Layer 9 of a small transformer language model trained on English Wikipedia (12 layers, counted from 0, width 128).
A neuron's activation on a vector x is SiLU(gate . x) times (in . x), where the dot is the dot product.

Input weights of the MLP neurons that the questions are about. A number n stands for (n - 500) times 0.001.
n8 gate: 653,540,361,537,485,588,582,621,594,531,407,533,576,322,550,523,477,697,605,551,470,515,690,511,722,475,342,316,666,547,353,606,549,563,400,706,552,666,730,419,449,463,296,296,441,689,636,560,308,589,838,344,627,356,380,592,530,640,665,489,250,462,452,477,493,417,373,557,572,665,605,424,514,581,477,519,440,693,504,536,697,290,623,504,447,500,287,344,547,622,456,555,278,549,478,432,335,493,522,500,273,232,660,624,787,587,464,757,269,618,511,526,568,554,567,646,560,485,558,430,489,377,433,336,402,522,485,515
n102 gate: 550,456,290,563,347,507,449,527,288,686,605,410,676,608,449,561,531,439,696,328,380,403,417,393,205,514,399,458,100,459,383,319,451,448,616,526,651,452,414,611,386,594,438,323,622,335,590,541,430,593,357,665,551,511,390,446,523,732,537,381,573,409,515,417,533,489,376,523,533,394,436,654,388,485,347,375,553,425,766,595,648,448,447,409,423,674,482,534,474,575,567,507,466,321,403,496,371,674,500,550,453,474,335,492,790,588,384,792,591,444,515,741,435,704,274,470,603,465,507,633,481,248,538,278,492,467,426,784
n132 gate: 659,583,541,720,465,399,485,289,428,787,637,605,493,598,632,727,583,461,433,424,602,143,669,548,658,557,408,390,568,251,490,493,539,378,447,601,533,238,314,653,519,546,693,537,503,355,412,436,497,696,479,438,531,710,545,740,578,589,542,531,339,514,623,589,576,525,482,636,538,440,553,545,581,441,432,521,514,356,540,534,642,559,468,471,292,590,443,581,527,454,454,608,386,482,559,514,490,360,615,353,374,375,373,486,435,335,613,490,467,174,374,355,744,592,567,624,511,616,404,549,567,359,330,369,432,531,514,577
n159 gate: 583,550,742,708,449,583,577,515,543,485,489,482,568,420,756,537,440,358,371,335,485,555,316,677,343,587,405,685,526,601,341,540,470,620,507,536,676,496,559,243,566,400,421,751,373,655,450,367,300,427,607,593,414,609,475,333,740,571,504,376,519,526,672,362,721,496,445,650,707,552,530,694,479,544,410,604,600,364,337,564,352,700,592,496,470,388,328,438,739,332,482,623,481,295,453,523,286,451,467,560,376,602,644,689,511,478,546,432,287,478,324,688,440,538,613,381,444,477,468,576,592,275,619,599,691,589,434,408
n163 gate: 538,362,767,459,562,789,535,592,251,683,393,574,576,640,560,346,475,336,840,544,595,545,587,391,439,733,530,375,517,565,371,520,567,443,529,512,655,520,739,406,552,500,593,381,593,439,305,608,345,484,475,524,383,692,259,543,425,584,467,329,294,333,479,308,297,730,351,466,536,263,583,331,405,569,542,326,591,270,309,496,463,247,600,500,323,508,618,751,440,459,561,467,275,487,349,449,504,277,533,299,587,533,589,350,367,508,436,484,400,381,256,442,559,578,321,779,425,669,352,647,425,405,151,479,382,480,263,356
n199 gate: 570,589,277,477,447,635,440,223,574,520,485,439,566,534,323,837,485,681,588,485,530,621,470,489,338,543,315,389,693,582,577,448,346,260,523,372,553,590,405,515,560,557,504,445,642,322,566,588,418,541,371,637,556,425,393,719,336,500,496,657,867,677,542,492,478,727,508,249,511,435,714,611,566,466,636,469,783,402,438,592,578,530,656,473,411,414,710,428,419,643,368,433,657,442,334,422,687,313,305,635,584,552,711,466,615,385,228,644,452,496,291,485,523,556,705,550,384,535,515,309,469,401,523,580,604,368,406,496
n212 gate: 503,364,513,564,314,707,446,513,421,613,452,426,464,333,547,520,579,536,575,532,526,551,623,472,570,606,426,604,497,215,524,487,605,513,510,822,600,554,365,532,602,429,465,522,243,468,540,629,437,372,535,384,491,554,453,231,526,391,309,500,592,471,471,409,430,330,626,319,478,698,390,554,531,548,503,451,477,799,437,478,490,452,393,363,441,481,488,336,412,349,484,624,591,438,490,451,567,588,573,369,541,522,623,331,670,346,606,456,531,462,516,623,411,628,677,481,585,550,375,459,568,626,383,316,395,304,545,529
n231 gate: 407,484,526,440,323,437,606,446,370,438,533,473,476,570,594,642,558,704,456,471,597,650,631,595,670,503,563,581,415,615,642,332,463,510,390,795,572,394,537,619,461,520,536,400,586,457,506,446,672,517,520,578,484,467,369,455,426,532,550,349,548,666,627,646,414,378,289,295,474,517,682,507,497,414,507,503,463,590,280,614,599,500,611,296,507,411,497,523,692,433,483,619,385,571,520,698,424,481,556,520,609,364,415,453,680,493,759,848,507,613,476,463,408,381,521,270,360,428,539,480,389,544,618,349,442,255,434,383
n267 gate: 610,474,551,532,455,693,689,718,455,449,581,647,540,542,473,388,261,377,641,420,490,377,513,372,442,343,493,592,546,471,437,731,629,400,572,468,457,344,604,635,531,730,656,525,561,538,588,549,463,516,451,433,710,519,347,399,408,711,681,453,387,457,445,550,513,685,526,347,335,428,336,503,535,581,750,503,467,484,685,583,596,442,625,543,447,317,581,500,459,555,338,445,493,437,662,283,526,469,432,447,545,542,443,470,714,474,620,427,428,636,394,585,553,490,386,730,533,510,323,664,559,487,444,327,573,528,474,559
n280 gate: 507,440,533,591,388,493,600,755,573,437,409,493,406,619,542,527,500,507,452,427,473,314,394,430,399,352,549,641,296,330,350,564,541,301,592,581,417,743,507,329,593,517,626,395,423,716,425,606,561,598,442,480,390,581,616,511,586,312,466,611,486,538,419,645,473,528,721,746,414,562,507,337,634,520,576,411,407,527,437,354,440,291,411,507,441,255,601,632,374,398,615,463,383,741,409,542,430,477,460,500,586,288,590,538,666,384,404,500,579,480,334,442,403,301,507,579,448,409,586,466,743,452,682,405,538,313,352,456
n289 gate: 595,308,412,463,411,706,709,580,447,560,449,719,598,456,664,448,503,521,579,483,428,490,442,631,544,474,543,524,280,618,674,584,396,368,558,541,410,551,336,585,561,552,597,559,412,618,596,689,683,660,575,640,503,646,507,606,562,566,415,507,584,406,637,337,615,312,370,528,613,517,769,507,665,639,398,469,348,582,352,580,463,503,786,678,685,446,677,527,620,251,442,419,299,629,541,542,554,623,680,385,525,595,621,427,530,436,301,517,706,439,514,400,441,335,522,455,566,542,487,466,459,675,459,569,476,394,463,329
n302 gate: 618,565,507,353,367,551,399,462,363,343,736,456,523,515,523,511,470,884,552,420,611,393,404,594,640,531,558,519,425,489,381,478,774,702,375,661,615,423,718,675,558,507,518,375,307,282,657,329,524,371,589,392,435,426,540,370,425,436,518,646,541,403,264,358,434,459,600,624,554,489,522,623,425,551,553,377,455,522,378,641,675,390,496,538,436,661,564,496,540,518,426,701,590,605,493,474,759,374,540,474,504,313,525,463,652,268,331,352,383,242,477,727,462,624,692,575,613,295,453,346,407,452,474,274,297,511,687,541
n8 in: 390,455,324,625,340,621,472,357,593,768,595,393,449,610,365,639,477,512,381,549,646,568,458,601,542,597,738,253,473,699,338,477,97,545,538,265,539,447,603,741,677,558,380,434,350,478,489,508,353,606,569,545,694,382,425,547,692,419,504,588,309,473,458,732,402,387,443,535,630,338,546,511,511,674,461,438,434,348,476,507,601,545,512,624,488,331,478,504,429,371,565,511,620,577,295,574,602,742,473,566,589,409,481,705,414,623,374,522,307,405,784,396,574,652,549,631,383,857,511,398,554,565,546,481,449,784,295,439
n102 in: 524,534,352,661,288,531,679,829,406,448,481,581,425,527,444,621,520,323,430,708,705,462,361,527,661,650,572,406,315,344,436,371,320,531,658,642,330,469,303,366,573,531,519,708,352,606,500,345,399,155,372,387,432,677,443,524,399,279,443,474,185,363,539,523,572,268,593,622,680,519,469,428,507,515,393,333,301,423,619,345,439,404,469,606,449,470,529,566,417,304,611,534,680,453,442,496,283,544,443,386,508,339,704,598,632,440,515,568,655,531,847,496,425,456,529,473,685,591,613,810,512,519,566,446,354,556,646,531
n132 in: 535,291,660,341,353,646,736,481,522,590,606,489,585,644,607,435,318,396,573,548,519,504,413,575,485,590,220,404,705,343,444,541,558,752,337,583,496,538,530,391,596,611,652,489,638,437,280,279,528,526,671,852,422,274,478,484,726,441,447,558,392,419,648,485,493,589,713,531,533,615,722,648,463,365,519,645,573,545,465,400,511,342,489,562,434,361,471,553,526,315,379,605,473,519,636,415,579,460,331,643,384,399,778,277,415,426,360,725,644,496,515,626,485,317,343,554,674,523,441,260,508,519,661,291,338,680,545,432
n159 in: 173,569,527,600,581,588,328,575,390,548,454,302,393,372,399,555,369,682,743,660,270,206,628,584,454,592,650,578,484,343,400,397,362,527,674,377,566,570,609,527,455,477,473,388,435,439,556,484,529,596,648,318,557,265,712,552,891,331,654,403,726,551,454,520,596,512,446,500,413,469,320,682,459,485,496,594,547,531,440,542,496,569,512,508,504,776,418,628,330,543,535,512,488,795,720,532,535,323,408,713,623,512,599,418,340,435,692,666,258,477,567,391,595,516,529,645,670,337,179,592,477,496,410,395,405,530,654,620
n163 in: 275,381,426,635,312,340,504,339,544,535,338,417,550,692,414,645,677,519,489,504,413,365,545,600,643,518,586,557,677,333,608,552,527,601,534,373,355,523,470,522,397,500,493,391,645,504,223,538,617,646,141,544,238,343,437,371,641,460,422,613,742,722,447,523,280,354,587,508,456,607,519,625,365,507,319,519,633,383,380,563,556,657,470,523,415,303,349,376,338,635,425,470,385,611,414,438,526,539,433,519,444,373,393,775,426,559,226,607,261,553,642,640,562,382,516,344,254,566,214,500,397,527,447,443,527,547,444,353
n199 in: 244,276,384,391,176,350,562,577,525,810,508,475,344,593,478,577,203,668,632,562,441,508,690,313,803,308,460,598,552,571,593,338,423,349,593,508,623,462,420,421,424,423,591,293,483,405,708,377,563,718,424,636,310,609,475,648,534,377,500,488,569,654,449,590,729,530,420,233,299,598,504,496,549,584,422,743,628,529,596,578,762,714,802,483,461,292,327,365,504,605,416,583,273,470,500,651,538,452,466,423,366,747,508,312,355,550,434,529,669,790,397,500,414,544,348,551,792,461,410,559,679,525,253,411,315,610,768,449
n212 in: 623,439,535,503,422,651,442,516,259,466,542,542,603,342,399,372,699,540,526,402,526,374,676,500,361,506,591,736,761,506,506,487,345,584,335,696,640,652,487,596,497,281,633,559,449,729,547,415,619,523,610,427,510,577,548,423,448,497,311,609,474,326,484,490,430,615,546,311,658,487,457,471,588,545,483,546,598,442,396,456,599,510,461,546,589,647,481,471,323,481,445,612,507,332,352,517,542,571,535,487,449,397,398,418,456,614,594,304,555,487,431,464,298,554,349,513,404,633,547,571,480,731,713,513,688,378,429,662
n231 in: 148,534,446,445,541,544,434,493,486,411,365,455,447,465,320,437,415,493,566,656,528,472,476,592,696,533,395,280,479,626,353,599,454,349,621,459,402,466,164,432,591,643,558,353,589,717,523,295,565,552,521,568,683,634,514,482,521,369,754,560,447,328,614,781,408,327,476,546,510,441,629,551,717,493,642,367,420,642,603,662,480,510,514,373,571,370,437,459,712,600,510,507,220,423,731,518,408,441,383,482,460,538,459,465,330,649,443,493,493,448,451,389,511,402,676,476,546,557,338,449,646,410,476,590,472,400,349,462
n267 in: 570,382,193,325,544,374,391,650,566,649,616,468,574,548,546,569,594,374,597,371,372,655,444,732,500,617,529,492,610,378,552,449,537,782,560,349,511,456,536,393,323,226,586,311,346,331,531,468,616,544,572,617,426,615,387,735,484,299,385,508,447,577,552,520,457,528,500,582,834,343,500,610,774,377,246,750,625,624,463,598,484,591,512,398,435,599,435,253,321,631,711,524,423,431,540,561,433,561,401,614,694,631,746,294,359,430,310,543,449,631,545,810,414,533,428,548,528,241,543,421,307,440,722,580,647,747,647,468
n280 in: 634,707,500,546,393,560,431,465,530,453,553,561,582,653,428,562,344,543,481,395,623,572,343,233,797,326,317,546,531,376,602,572,438,234,404,511,532,500,741,678,464,411,455,341,519,737,622,673,453,355,607,537,242,428,474,686,415,459,633,474,480,236,527,481,598,539,427,523,362,709,508,729,563,398,574,465,67,519,666,478,481,283,589,667,629,300,555,596,511,389,443,447,329,430,553,590,595,522,584,644,625,447,627,566,215,384,429,284,492,569,523,777,379,400,455,597,258,417,589,595,492,465,396,600,461,522,530,408
n289 in: 453,497,517,363,479,382,485,736,768,489,240,454,421,317,474,575,568,489,496,610,426,521,609,659,353,523,489,429,751,285,601,583,507,731,560,664,593,489,549,465,567,262,490,710,438,286,619,419,589,356,355,435,538,591,583,449,567,568,497,646,708,457,423,628,719,518,387,453,544,386,422,431,398,629,550,450,557,634,402,462,656,346,457,314,309,403,325,370,421,507,405,636,639,400,556,518,403,373,566,622,541,528,462,461,500,331,613,346,768,475,540,294,500,312,343,393,590,319,582,688,511,440,521,514,676,503,573,553
n302 in: 488,433,711,452,589,620,687,508,334,533,484,330,624,472,349,177,739,484,370,627,764,966,545,452,456,553,563,267,442,333,597,408,492,640,427,464,417,452,145,360,500,488,682,523,329,607,484,354,451,576,419,480,563,404,543,988,154,680,600,239,578,508,548,484,640,549,500,467,476,329,504,627,531,544,496,419,329,677,375,603,444,556,459,442,508,496,566,496,724,480,428,356,340,602,540,434,372,665,596,303,607,688,385,426,654,409,629,488,483,717,525,467,459,627,376,639,516,264,457,388,504,468,651,528,409,598,448,601

Each question shows a token from some text and the vector x that enters the MLP there. A number n stands for (n - 500) times 0.011.

"7": 497,539,655,556,585,363,392,584,606,587,489,497,533,630,608,520,654,524,496,578,460,488,348,489,553,478,538,466,404,502,725,570,499,653,618,450,658,607,722,515,526,328,415,466,496,450,546,552,609,501,543,603,566,490,534,622,591,506,528,499,520,544,405,554,483,452,559,505,648,363,417,540,562,623,354,508,329,453,426,450,377,611,413,579,522,433,433,437,478,679,594,505,677,646,538,475,565,398,485,485,441,544,465,573,450,497,424,404,612,393,511,551,516,474,367,438,648,468,488,441,546,447,598,222,533,438,557,432
Which neuron lights up most? n231

"ially": 409,447,619,510,554,480,519,555,640,548,507,534,566,627,488,611,628,513,384,662,606,531,431,399,551,426,404,478,515,455,566,471,573,646,490,421,585,466,430,404,566,522,570,346,547,379,543,434,431,497,517,440,485,392,451,458,556,437,610,443,480,488,633,367,484,417,518,464,343,505,485,550,450,498,155,625,496,431,453,368,470,585,464,518,592,553,482,517,530,499,476,499,613,487,557,393,590,629,529,471,372,294,573,655,456,449,366,268,618,657,608,633,470,530,426,580,493,545,418,581,576,322,540,404,436,433,554,545
Which two neurons fire most, strongest first? n102, n302

"–": 474,384,432,455,497,488,471,463,293,630,490,385,398,590,657,503,745,352,292,649,495,481,588,575,522,660,532,289,457,522,608,481,541,463,513,489,454,474,464,641,572,472,548,584,547,456,294,467,482,452,469,529,428,360,367,494,416,294,459,501,425,504,485,482,470,538,528,495,453,392,507,422,444,465,366,506,378,399,463,594,358,452,371,543,534,567,575,622,458,651,535,546,475,564,567,538,523,414,592,428,498,375,657,412,440,569,479,403,592,647,383,462,495,525,448,404,578,482,443,530,396,675,410,704,454,365,568,564
Which neuron lights up most? n163

"ias": 394,547,438,509,645,527,397,493,539,447,433,499,496,602,552,666,521,491,488,580,491,524,430,286,505,481,424,377,519,467,542,609,524,646,528,529,582,550,500,427,613,438,801,372,505,619,656,613,628,497,568,548,407,497,440,584,389,482,486,572,523,350,539,355,431,393,446,338,523,508,521,496,549,459,215,596,306,506,369,430,507,442,440,523,607,429,503,552,461,482,532,474,482,723,575,522,559,451,600,439,401,566,425,561,576,650,576,543,542,579,415,455,434,404,426,498,590,558,544,555,530,389,537,402,407,424,550,597
Which neuron lights up most? n280

" Man": 472,567,478,425,453,356,403,479,435,590,507,349,499,606,445,598,576,558,429,580,550,553,579,461,561,443,494,474,490,565,393,445,453,582,425,488,642,581,520,526,560,311,557,558,543,371,492,588,633,464,574,539,701,434,511,532,503,464,443,452,519,426,336,387,490,354,521,493,593,452,334,580,665,438,499,486,555,372,422,479,486,435,450,610,567,545,566,421,597,445,303,351,687,546,448,391,382,565,469,469,426,491,525,468,561,628,481,469,484,723,612,582,561,484,191,454,514,599,448,609,498,539,536,599,386,437,556,438
Which neuron lights up most? n102

"urn": 461,564,438,424,399,422,444,453,556,537,473,421,283,484,583,547,271,471,538,565,488,493,580,418,547,434,519,468,372,513,646,409,423,636,580,583,465,550,424,575,447,287,483,519,519,486,707,398,504,417,497,405,363,581,534,450,590,415,311,579,399,462,348,456,419,562,432,387,567,504,524,417,656,499,290,545,559,434,497,509,500,493,365,480,547,460,465,362,592,519,383,492,518,469,439,470,581,723,561,562,551,571,501,309,463,539,466,357,556,582,548,633,272,596,516,464,436,443,605,446,414,373,622,552,499,448,747,466
Which neuron lights up most? n212

"able": 497,559,579,499,475,594,588,418,653,646,434,589,380,713,599,585,588,367,408,487,529,494,530,509,530,393,468,497,279,490,563,472,429,622,587,652,399,413,527,411,431,521,482,510,508,577,641,563,593,461,525,430,605,350,389,617,424,334,404,511,539,545,546,525,575,489,464,445,377,398,450,478,650,466,266,505,506,519,462,551,469,494,440,317,517,555,414,459,470,494,714,419,489,466,483,406,599,538,494,562,596,391,648,522,547,334,418,465,671,519,324,471,463,561,313,424,526,502,482,480,458,462,585,512,552,441,502,424
Which neuron lights up most? n289

" take": 495,359,608,516,535,478,465,461,599,522,587,434,513,530,508,539,597,412,471,694,518,492,680,495,465,383,402,621,464,530,593,499,475,473,511,559,556,489,532,463,504,333,517,568,484,479,394,445,597,324,556,368,676,315,456,495,533,490,634,601,622,464,505,286,520,434,557,565,439,540,437,480,400,435,190,547,474,421,482,404,498,622,386,668,620,503,512,507,502,334,493,425,579,496,529,423,474,592,438,484,505,512,533,566,490,395,446,580,610,593,380,578,484,739,403,527,486,604,490,566,482,467,663,493,487,550,654,370
The three highest activations, in order: n231, n159, n212

"in": 552,360,525,486,425,475,466,422,555,441,496,506,455,594,569,610,493,528,502,623,564,472,505,321,554,337,527,419,487,497,475,432,498,498,492,581,543,551,558,495,616,354,551,440,531,617,713,548,561,451,503,498,645,361,510,541,484,541,397,671,697,464,629,413,430,378,472,317,428,433,552,487,661,525,240,513,439,331,446,504,473,513,506,583,534,332,459,536,627,543,453,419,643,624,574,354,686,466,565,514,443,445,620,526,483,451,417,546,561,612,353,399,438,576,326,508,548,421,424,474,553,507,616,505,478,498,617,586
Which neuron fires most, and how strongly? n199, at about 7.4

" to": 309,473,641,500,583,530,437,440,571,488,536,522,486,552,541,618,614,379,526,644,535,573,594,505,535,490,426,508,422,471,576,486,565,560,490,427,700,555,544,386,610,478,485,480,560,444,463,412,408,466,536,338,490,405,487,595,531,509,568,437,573,562,409,398,471,490,507,411,489,512,414,613,540,383,200,508,320,417,475,363,512,533,494,688,649,468,558,534,518,441,469,534,586,604,524,427,512,437,465,497,261,391,541,544,452,372,465,531,660,571,476,519,456,517,314,469,447,553,359,590,459,518,631,413,398,515,387,438
Which neuron lights up most? n163

"ank": 478,622,454,386,578,621,333,408,587,464,481,497,492,519,538,516,444,576,508,595,481,519,520,563,387,507,363,467,361,410,570,535,440,594,623,495,653,477,595,492,484,390,510,417,451,584,562,377,371,423,610,646,664,537,534,607,531,653,507,446,486,555,441,527,554,540,398,537,513,412,498,534,784,537,519,517,382,579,461,784,467,678,523,688,475,530,689,348,342,420,525,406,520,510,515,414,593,543,562,373,501,491,363,623,550,409,486,325,414,716,373,565,508,561,434,606,479,370,394,477,466,513,663,415,604,530,596,422
The three highest activations, in order: n267, n302, n159

"ering": 455,444,559,602,468,418,540,508,560,473,467,463,463,590,544,618,646,466,485,543,582,585,431,402,534,506,405,531,441,630,680,364,491,519,599,468,417,393,485,467,572,446,484,432,521,502,658,468,583,421,641,492,543,390,449,482,432,435,480,585,625,463,513,404,421,448,490,507,438,497,548,536,420,524,145,647,442,549,470,376,489,594,352,541,591,421,535,484,556,488,425,447,524,522,537,506,515,662,454,503,387,432,526,556,483,287,435,378,741,449,409,474,456,656,352,431,505,619,535,510,469,394,538,454,483,354,542,432
Which neuron fires most, and how strongly? n102, at about 0.39

"19": 419,406,457,626,679,489,438,469,558,584,532,356,512,641,583,632,624,459,426,614,569,537,426,419,634,454,481,464,501,454,655,695,521,538,470,424,700,555,567,430,605,476,486,448,494,504,475,572,524,401,472,354,430,502,530,520,484,455,579,436,536,574,470,429,492,473,546,439,613,463,502,478,538,611,247,411,403,309,405,577,480,565,455,651,584,565,518,455,440,497,515,518,577,777,464,379,515,340,492,414,426,455,467,545,497,523,395,427,590,409,492,465,606,507,381,377,651,513,353,487,550,587,653,415,473,388,461,580
Which two neurons fire most, strongest first? n163, n231

" An": 517,466,677,517,482,483,487,485,619,398,403,538,537,454,410,585,591,442,403,639,485,468,523,479,443,426,454,535,392,495,225,496,497,437,522,479,553,605,537,454,567,332,517,453,530,532,564,591,629,607,534,385,570,395,623,487,543,438,483,417,625,544,474,531,592,408,462,473,556,606,540,577,545,450,254,553,485,413,376,466,487,621,435,609,649,443,510,492,584,526,313,399,553,538,516,370,478,429,497,414,419,489,685,584,615,665,575,431,586,495,389,618,343,495,321,414,490,600,398,603,501,496,664,536,322,539,392,489
Which two neurons fire most, strongest first? n159, n267

" En": 360,428,460,405,544,614,357,443,591,510,514,515,555,544,590,528,477,479,387,652,538,529,559,499,513,471,413,417,494,453,348,495,519,489,464,409,688,501,490,358,576,444,487,381,469,479,665,608,424,469,559,373,667,428,483,531,516,573,558,493,559,447,526,363,545,402,513,302,515,403,508,499,561,494,281,565,380,348,458,341,504,631,588,638,565,350,561,563,561,422,369,463,663,631,593,468,602,437,515,430,354,508,658,472,414,562,521,370,510,583,440,508,370,561,273,453,549,592,445,504,398,523,615,375,381,449,594,489
Which neuron fires most, and how strongly? n199, at about 0.68

" |": 400,514,557,561,523,476,462,490,597,361,464,345,538,670,691,480,529,406,395,520,547,574,472,537,433,625,416,492,511,343,584,595,535,640,512,396,383,488,578,527,580,514,515,534,447,544,505,377,448,533,646,426,443,421,478,536,568,464,452,588,466,397,570,606,458,498,466,461,392,487,550,626,636,500,390,521,366,531,434,630,343,438,500,502,459,509,498,533,584,544,630,636,574,534,461,449,509,463,525,521,417,623,532,597,451,427,511,381,763,512,509,489,424,603,393,612,440,440,640,565,310,473,490,498,353,542,756,568
Which neuron fires most, and how strongly? n302, at about 1.5

" also": 320,380,525,522,468,456,454,454,649,470,569,433,495,512,525,587,587,473,361,638,501,448,605,541,561,379,396,452,259,550,427,532,511,608,510,422,605,507,467,495,540,326,689,452,684,479,544,554,524,412,530,424,565,429,527,509,496,449,544,494,583,484,576,392,591,273,507,496,437,502,541,657,399,437,253,542,471,390,427,408,634,489,551,516,461,553,355,421,394,483,444,448,535,463,563,487,465,404,459,471,362,284,597,655,570,560,564,466,623,556,362,449,489,540,336,520,473,536,371,497,560,388,587,429,479,608,529,670
Which neuron lights up most? n102

"aid": 426,516,380,520,355,461,505,419,484,424,498,431,388,541,578,532,387,432,523,485,564,573,536,471,549,382,526,661,561,426,373,366,598,745,500,549,530,370,504,366,488,454,464,546,423,582,604,480,659,522,594,373,512,460,584,366,390,509,377,535,381,493,418,367,487,542,472,508,494,441,513,500,706,526,355,508,538,583,459,524,498,591,502,339,532,613,488,334,572,625,458,452,536,509,586,441,537,530,591,507,573,692,483,435,606,300,518,225,560,586,456,693,358,454,403,550,699,482,400,471,437,385,542,308,571,456,570,475
The three highest activations, in order: n302, n212, n267

"st": 452,494,449,465,385,396,387,342,615,423,399,592,480,555,604,575,637,441,629,515,460,420,601,355,543,342,415,527,432,543,614,576,482,544,534,513,592,594,551,328,587,422,528,542,421,484,515,444,497,399,585,350,750,303,434,583,600,376,453,443,476,348,493,494,704,409,509,441,626,623,559,476,625,502,546,425,529,382,465,520,514,629,445,597,457,539,456,637,537,495,355,435,552,471,546,463,588,594,529,408,412,373,603,440,435,414,433,586,375,669,414,376,455,494,483,485,543,347,428,393,545,577,438,599,648,627,670,578
Which neuron lights up most? n159

"5": 491,525,741,542,648,412,351,617,586,529,390,406,530,673,601,465,660,434,395,575,517,499,402,574,491,507,430,374,423,335,711,674,543,475,541,349,534,552,668,591,617,377,432,703,472,405,570,566,406,472,614,555,432,483,430,506,638,534,610,554,570,388,528,442,505,458,551,481,597,471,486,577,517,608,397,482,446,477,422,447,351,644,375,407,532,571,587,550,509,632,631,414,507,599,488,461,540,451,371,500,476,449,576,660,402,474,405,483,569,394,432,486,475,560,393,451,669,507,473,561,404,483,469,492,498,419,680,513
The three highest activations, in order: n159, n199, n212

" City": 367,432,400,515,491,463,355,456,493,592,487,462,299,482,472,639,560,407,382,499,516,525,494,623,472,526,503,425,424,397,488,575,543,584,643,587,574,419,548,554,476,428,398,453,488,536,541,564,406,390,670,574,467,435,500,543,375,320,562,545,562,544,363,400,424,430,534,457,481,554,444,388,667,423,463,555,460,445,357,473,398,425,471,595,490,547,590,426,458,390,474,396,630,544,492,413,373,535,523,364,465,516,626,432,474,563,593,471,608,599,504,386,543,562,217,543,529,703,624,544,422,565,523,646,526,502,547,525
Which neuron fires most, and how strongly? n212, at about 0.73

"v": 261,523,519,492,511,423,387,513,595,508,392,427,553,631,591,623,528,420,530,670,463,466,480,446,388,352,456,512,224,361,536,578,493,424,580,349,522,546,544,438,599,294,358,507,547,545,465,540,438,266,578,524,584,464,468,406,508,559,486,422,512,430,536,571,545,304,628,350,485,445,476,655,333,451,578,473,559,374,454,647,651,486,443,685,540,529,507,589,444,517,496,559,645,606,539,447,589,548,523,388,394,507,556,621,569,486,454,425,373,561,428,559,453,550,454,557,514,395,587,455,516,495,517,646,504,434,491,546
Which neuron fires most, and how strongly? n159, at about 1

"x": 427,429,414,543,544,474,399,620,565,462,390,445,462,619,696,567,620,517,499,644,390,465,547,537,505,672,431,385,408,406,709,522,497,475,470,533,417,516,527,478,538,392,511,504,678,540,584,375,456,490,499,583,597,462,526,464,536,483,586,525,399,433,479,485,539,445,499,468,455,442,630,450,675,481,362,471,511,415,593,633,512,384,491,520,560,579,380,539,514,436,541,299,534,480,520,476,517,548,508,531,543,515,535,443,581,475,441,585,485,599,342,616,328,578,201,389,383,495,593,532,376,739,442,581,549,403,564,535
Which neuron lights up most? n102

" of": 425,414,645,586,580,558,440,349,498,472,556,501,555,528,509,703,554,386,429,623,564,541,534,511,488,531,376,462,409,508,516,484,478,451,503,563,642,430,424,441,582,406,509,445,487,450,524,534,367,480,611,409,630,533,475,569,483,543,553,382,573,508,500,415,495,479,475,420,514,516,478,521,496,436,173,484,425,396,425,332,564,588,481,660,597,466,474,582,512,479,435,508,587,509,536,433,510,470,469,466,330,384,586,549,415,443,448,551,724,548,466,512,483,551,287,485,564,575,386,551,438,451,613,370,399,522,495,460
Which neuron fires most, and how strongly? n132, at about 3.4

"1": 342,489,560,516,491,491,444,439,384,556,408,422,430,485,548,450,595,399,352,439,457,436,460,628,549,488,562,516,582,593,528,572,510,427,559,474,395,518,647,574,468,505,468,447,550,492,491,451,413,354,570,663,469,352,457,593,582,384,532,600,515,419,424,489,462,628,607,492,375,409,601,566,581,514,428,581,274,495,494,466,351,502,420,457,561,635,566,567,419,721,561,505,404,508,600,364,550,647,470,370,444,499,604,436,503,494,446,485,640,562,507,638,416,623,369,275,607,537,511,477,356,420,363,546,539,480,570,581
Which neuron lights up most? n289

" sold": 399,413,426,524,518,463,476,442,589,395,528,394,428,491,458,591,514,415,391,594,624,411,659,479,562,504,332,480,444,537,660,492,479,518,509,509,533,571,414,324,600,406,356,311,509,559,572,423,498,469,525,457,532,320,429,516,557,536,542,541,578,389,547,422,532,459,516,387,456,527,450,500,541,444,230,539,297,459,413,469,534,685,314,680,541,413,531,537,473,461,531,432,588,534,509,371,615,518,611,480,357,537,542,522,477,347,387,591,588,610,362,525,493,654,338,508,598,556,548,518,421,453,544,378,500,420,623,464
The three highest activations, in order: n199, n102, n231

",": 387,509,605,635,614,558,470,509,530,502,532,496,526,555,515,707,534,389,428,529,532,561,628,540,482,421,473,440,418,547,524,435,525,574,555,551,544,450,491,571,593,346,560,544,452,462,501,526,546,431,547,559,674,546,591,544,554,497,571,387,547,574,411,542,473,300,489,444,465,497,455,631,498,331,189,569,304,445,420,440,611,558,567,772,569,536,434,559,441,487,445,476,552,512,555,472,483,490,498,505,455,446,518,515,492,477,457,436,723,516,469,537,521,549,448,454,571,565,404,513,522,489,703,498,339,484,446,528
Which two neurons fire most, strongest first? n102, n132

"==": 327,508,539,524,620,442,404,479,567,565,646,588,463,491,540,667,564,492,268,634,516,619,535,561,530,464,463,480,411,512,429,522,503,494,508,480,584,398,496,431,569,318,552,629,362,481,586,579,445,519,713,468,460,550,604,633,571,465,438,367,549,528,375,554,528,443,548,385,518,547,597,518,592,462,403,534,343,420,420,424,497,496,458,724,564,319,482,542,582,514,486,478,552,557,622,433,438,440,480,460,383,270,672,530,505,602,603,533,636,514,467,538,500,710,483,485,557,584,438,442,510,536,662,468,311,438,527,496
Which neuron fires most, and how strongly? n8, at about 1.8

" week": 420,502,377,539,409,419,453,578,584,532,465,495,484,539,623,573,655,482,590,660,583,516,544,494,584,508,527,400,403,530,690,454,599,623,566,421,672,582,499,505,510,434,428,492,592,487,670,347,444,598,651,525,500,361,502,489,443,371,484,465,488,376,514,466,487,445,416,468,443,421,564,503,763,425,291,562,325,541,443,385,390,523,448,615,592,468,636,551,563,453,534,558,557,708,477,369,453,397,501,470,485,552,531,445,501,485,322,513,608,615,489,613,500,436,467,387,355,541,386,656,363,488,547,431,463,398,649,341
Which neuron fires most, and how strongly? n231, at about 0.24

"end": 451,424,486,535,469,445,520,456,477,559,434,511,550,514,611,581,647,470,480,545,573,521,566,646,526,342,478,504,427,460,585,310,594,616,632,513,543,473,600,470,510,541,456,380,565,440,654,325,565,567,659,489,440,409,504,578,461,391,399,428,525,444,465,531,354,430,514,388,511,472,580,560,558,536,222,453,384,421,473,456,440,583,434,497,480,406,557,534,455,548,586,470,482,628,649,378,510,723,503,404,387,470,511,542,520,449,306,418,688,532,443,609,310,538,362,503,540,505,498,550,375,447,650,364,459,405,561,498
Which neuron fires most, and how strongly? n102, at about 3.1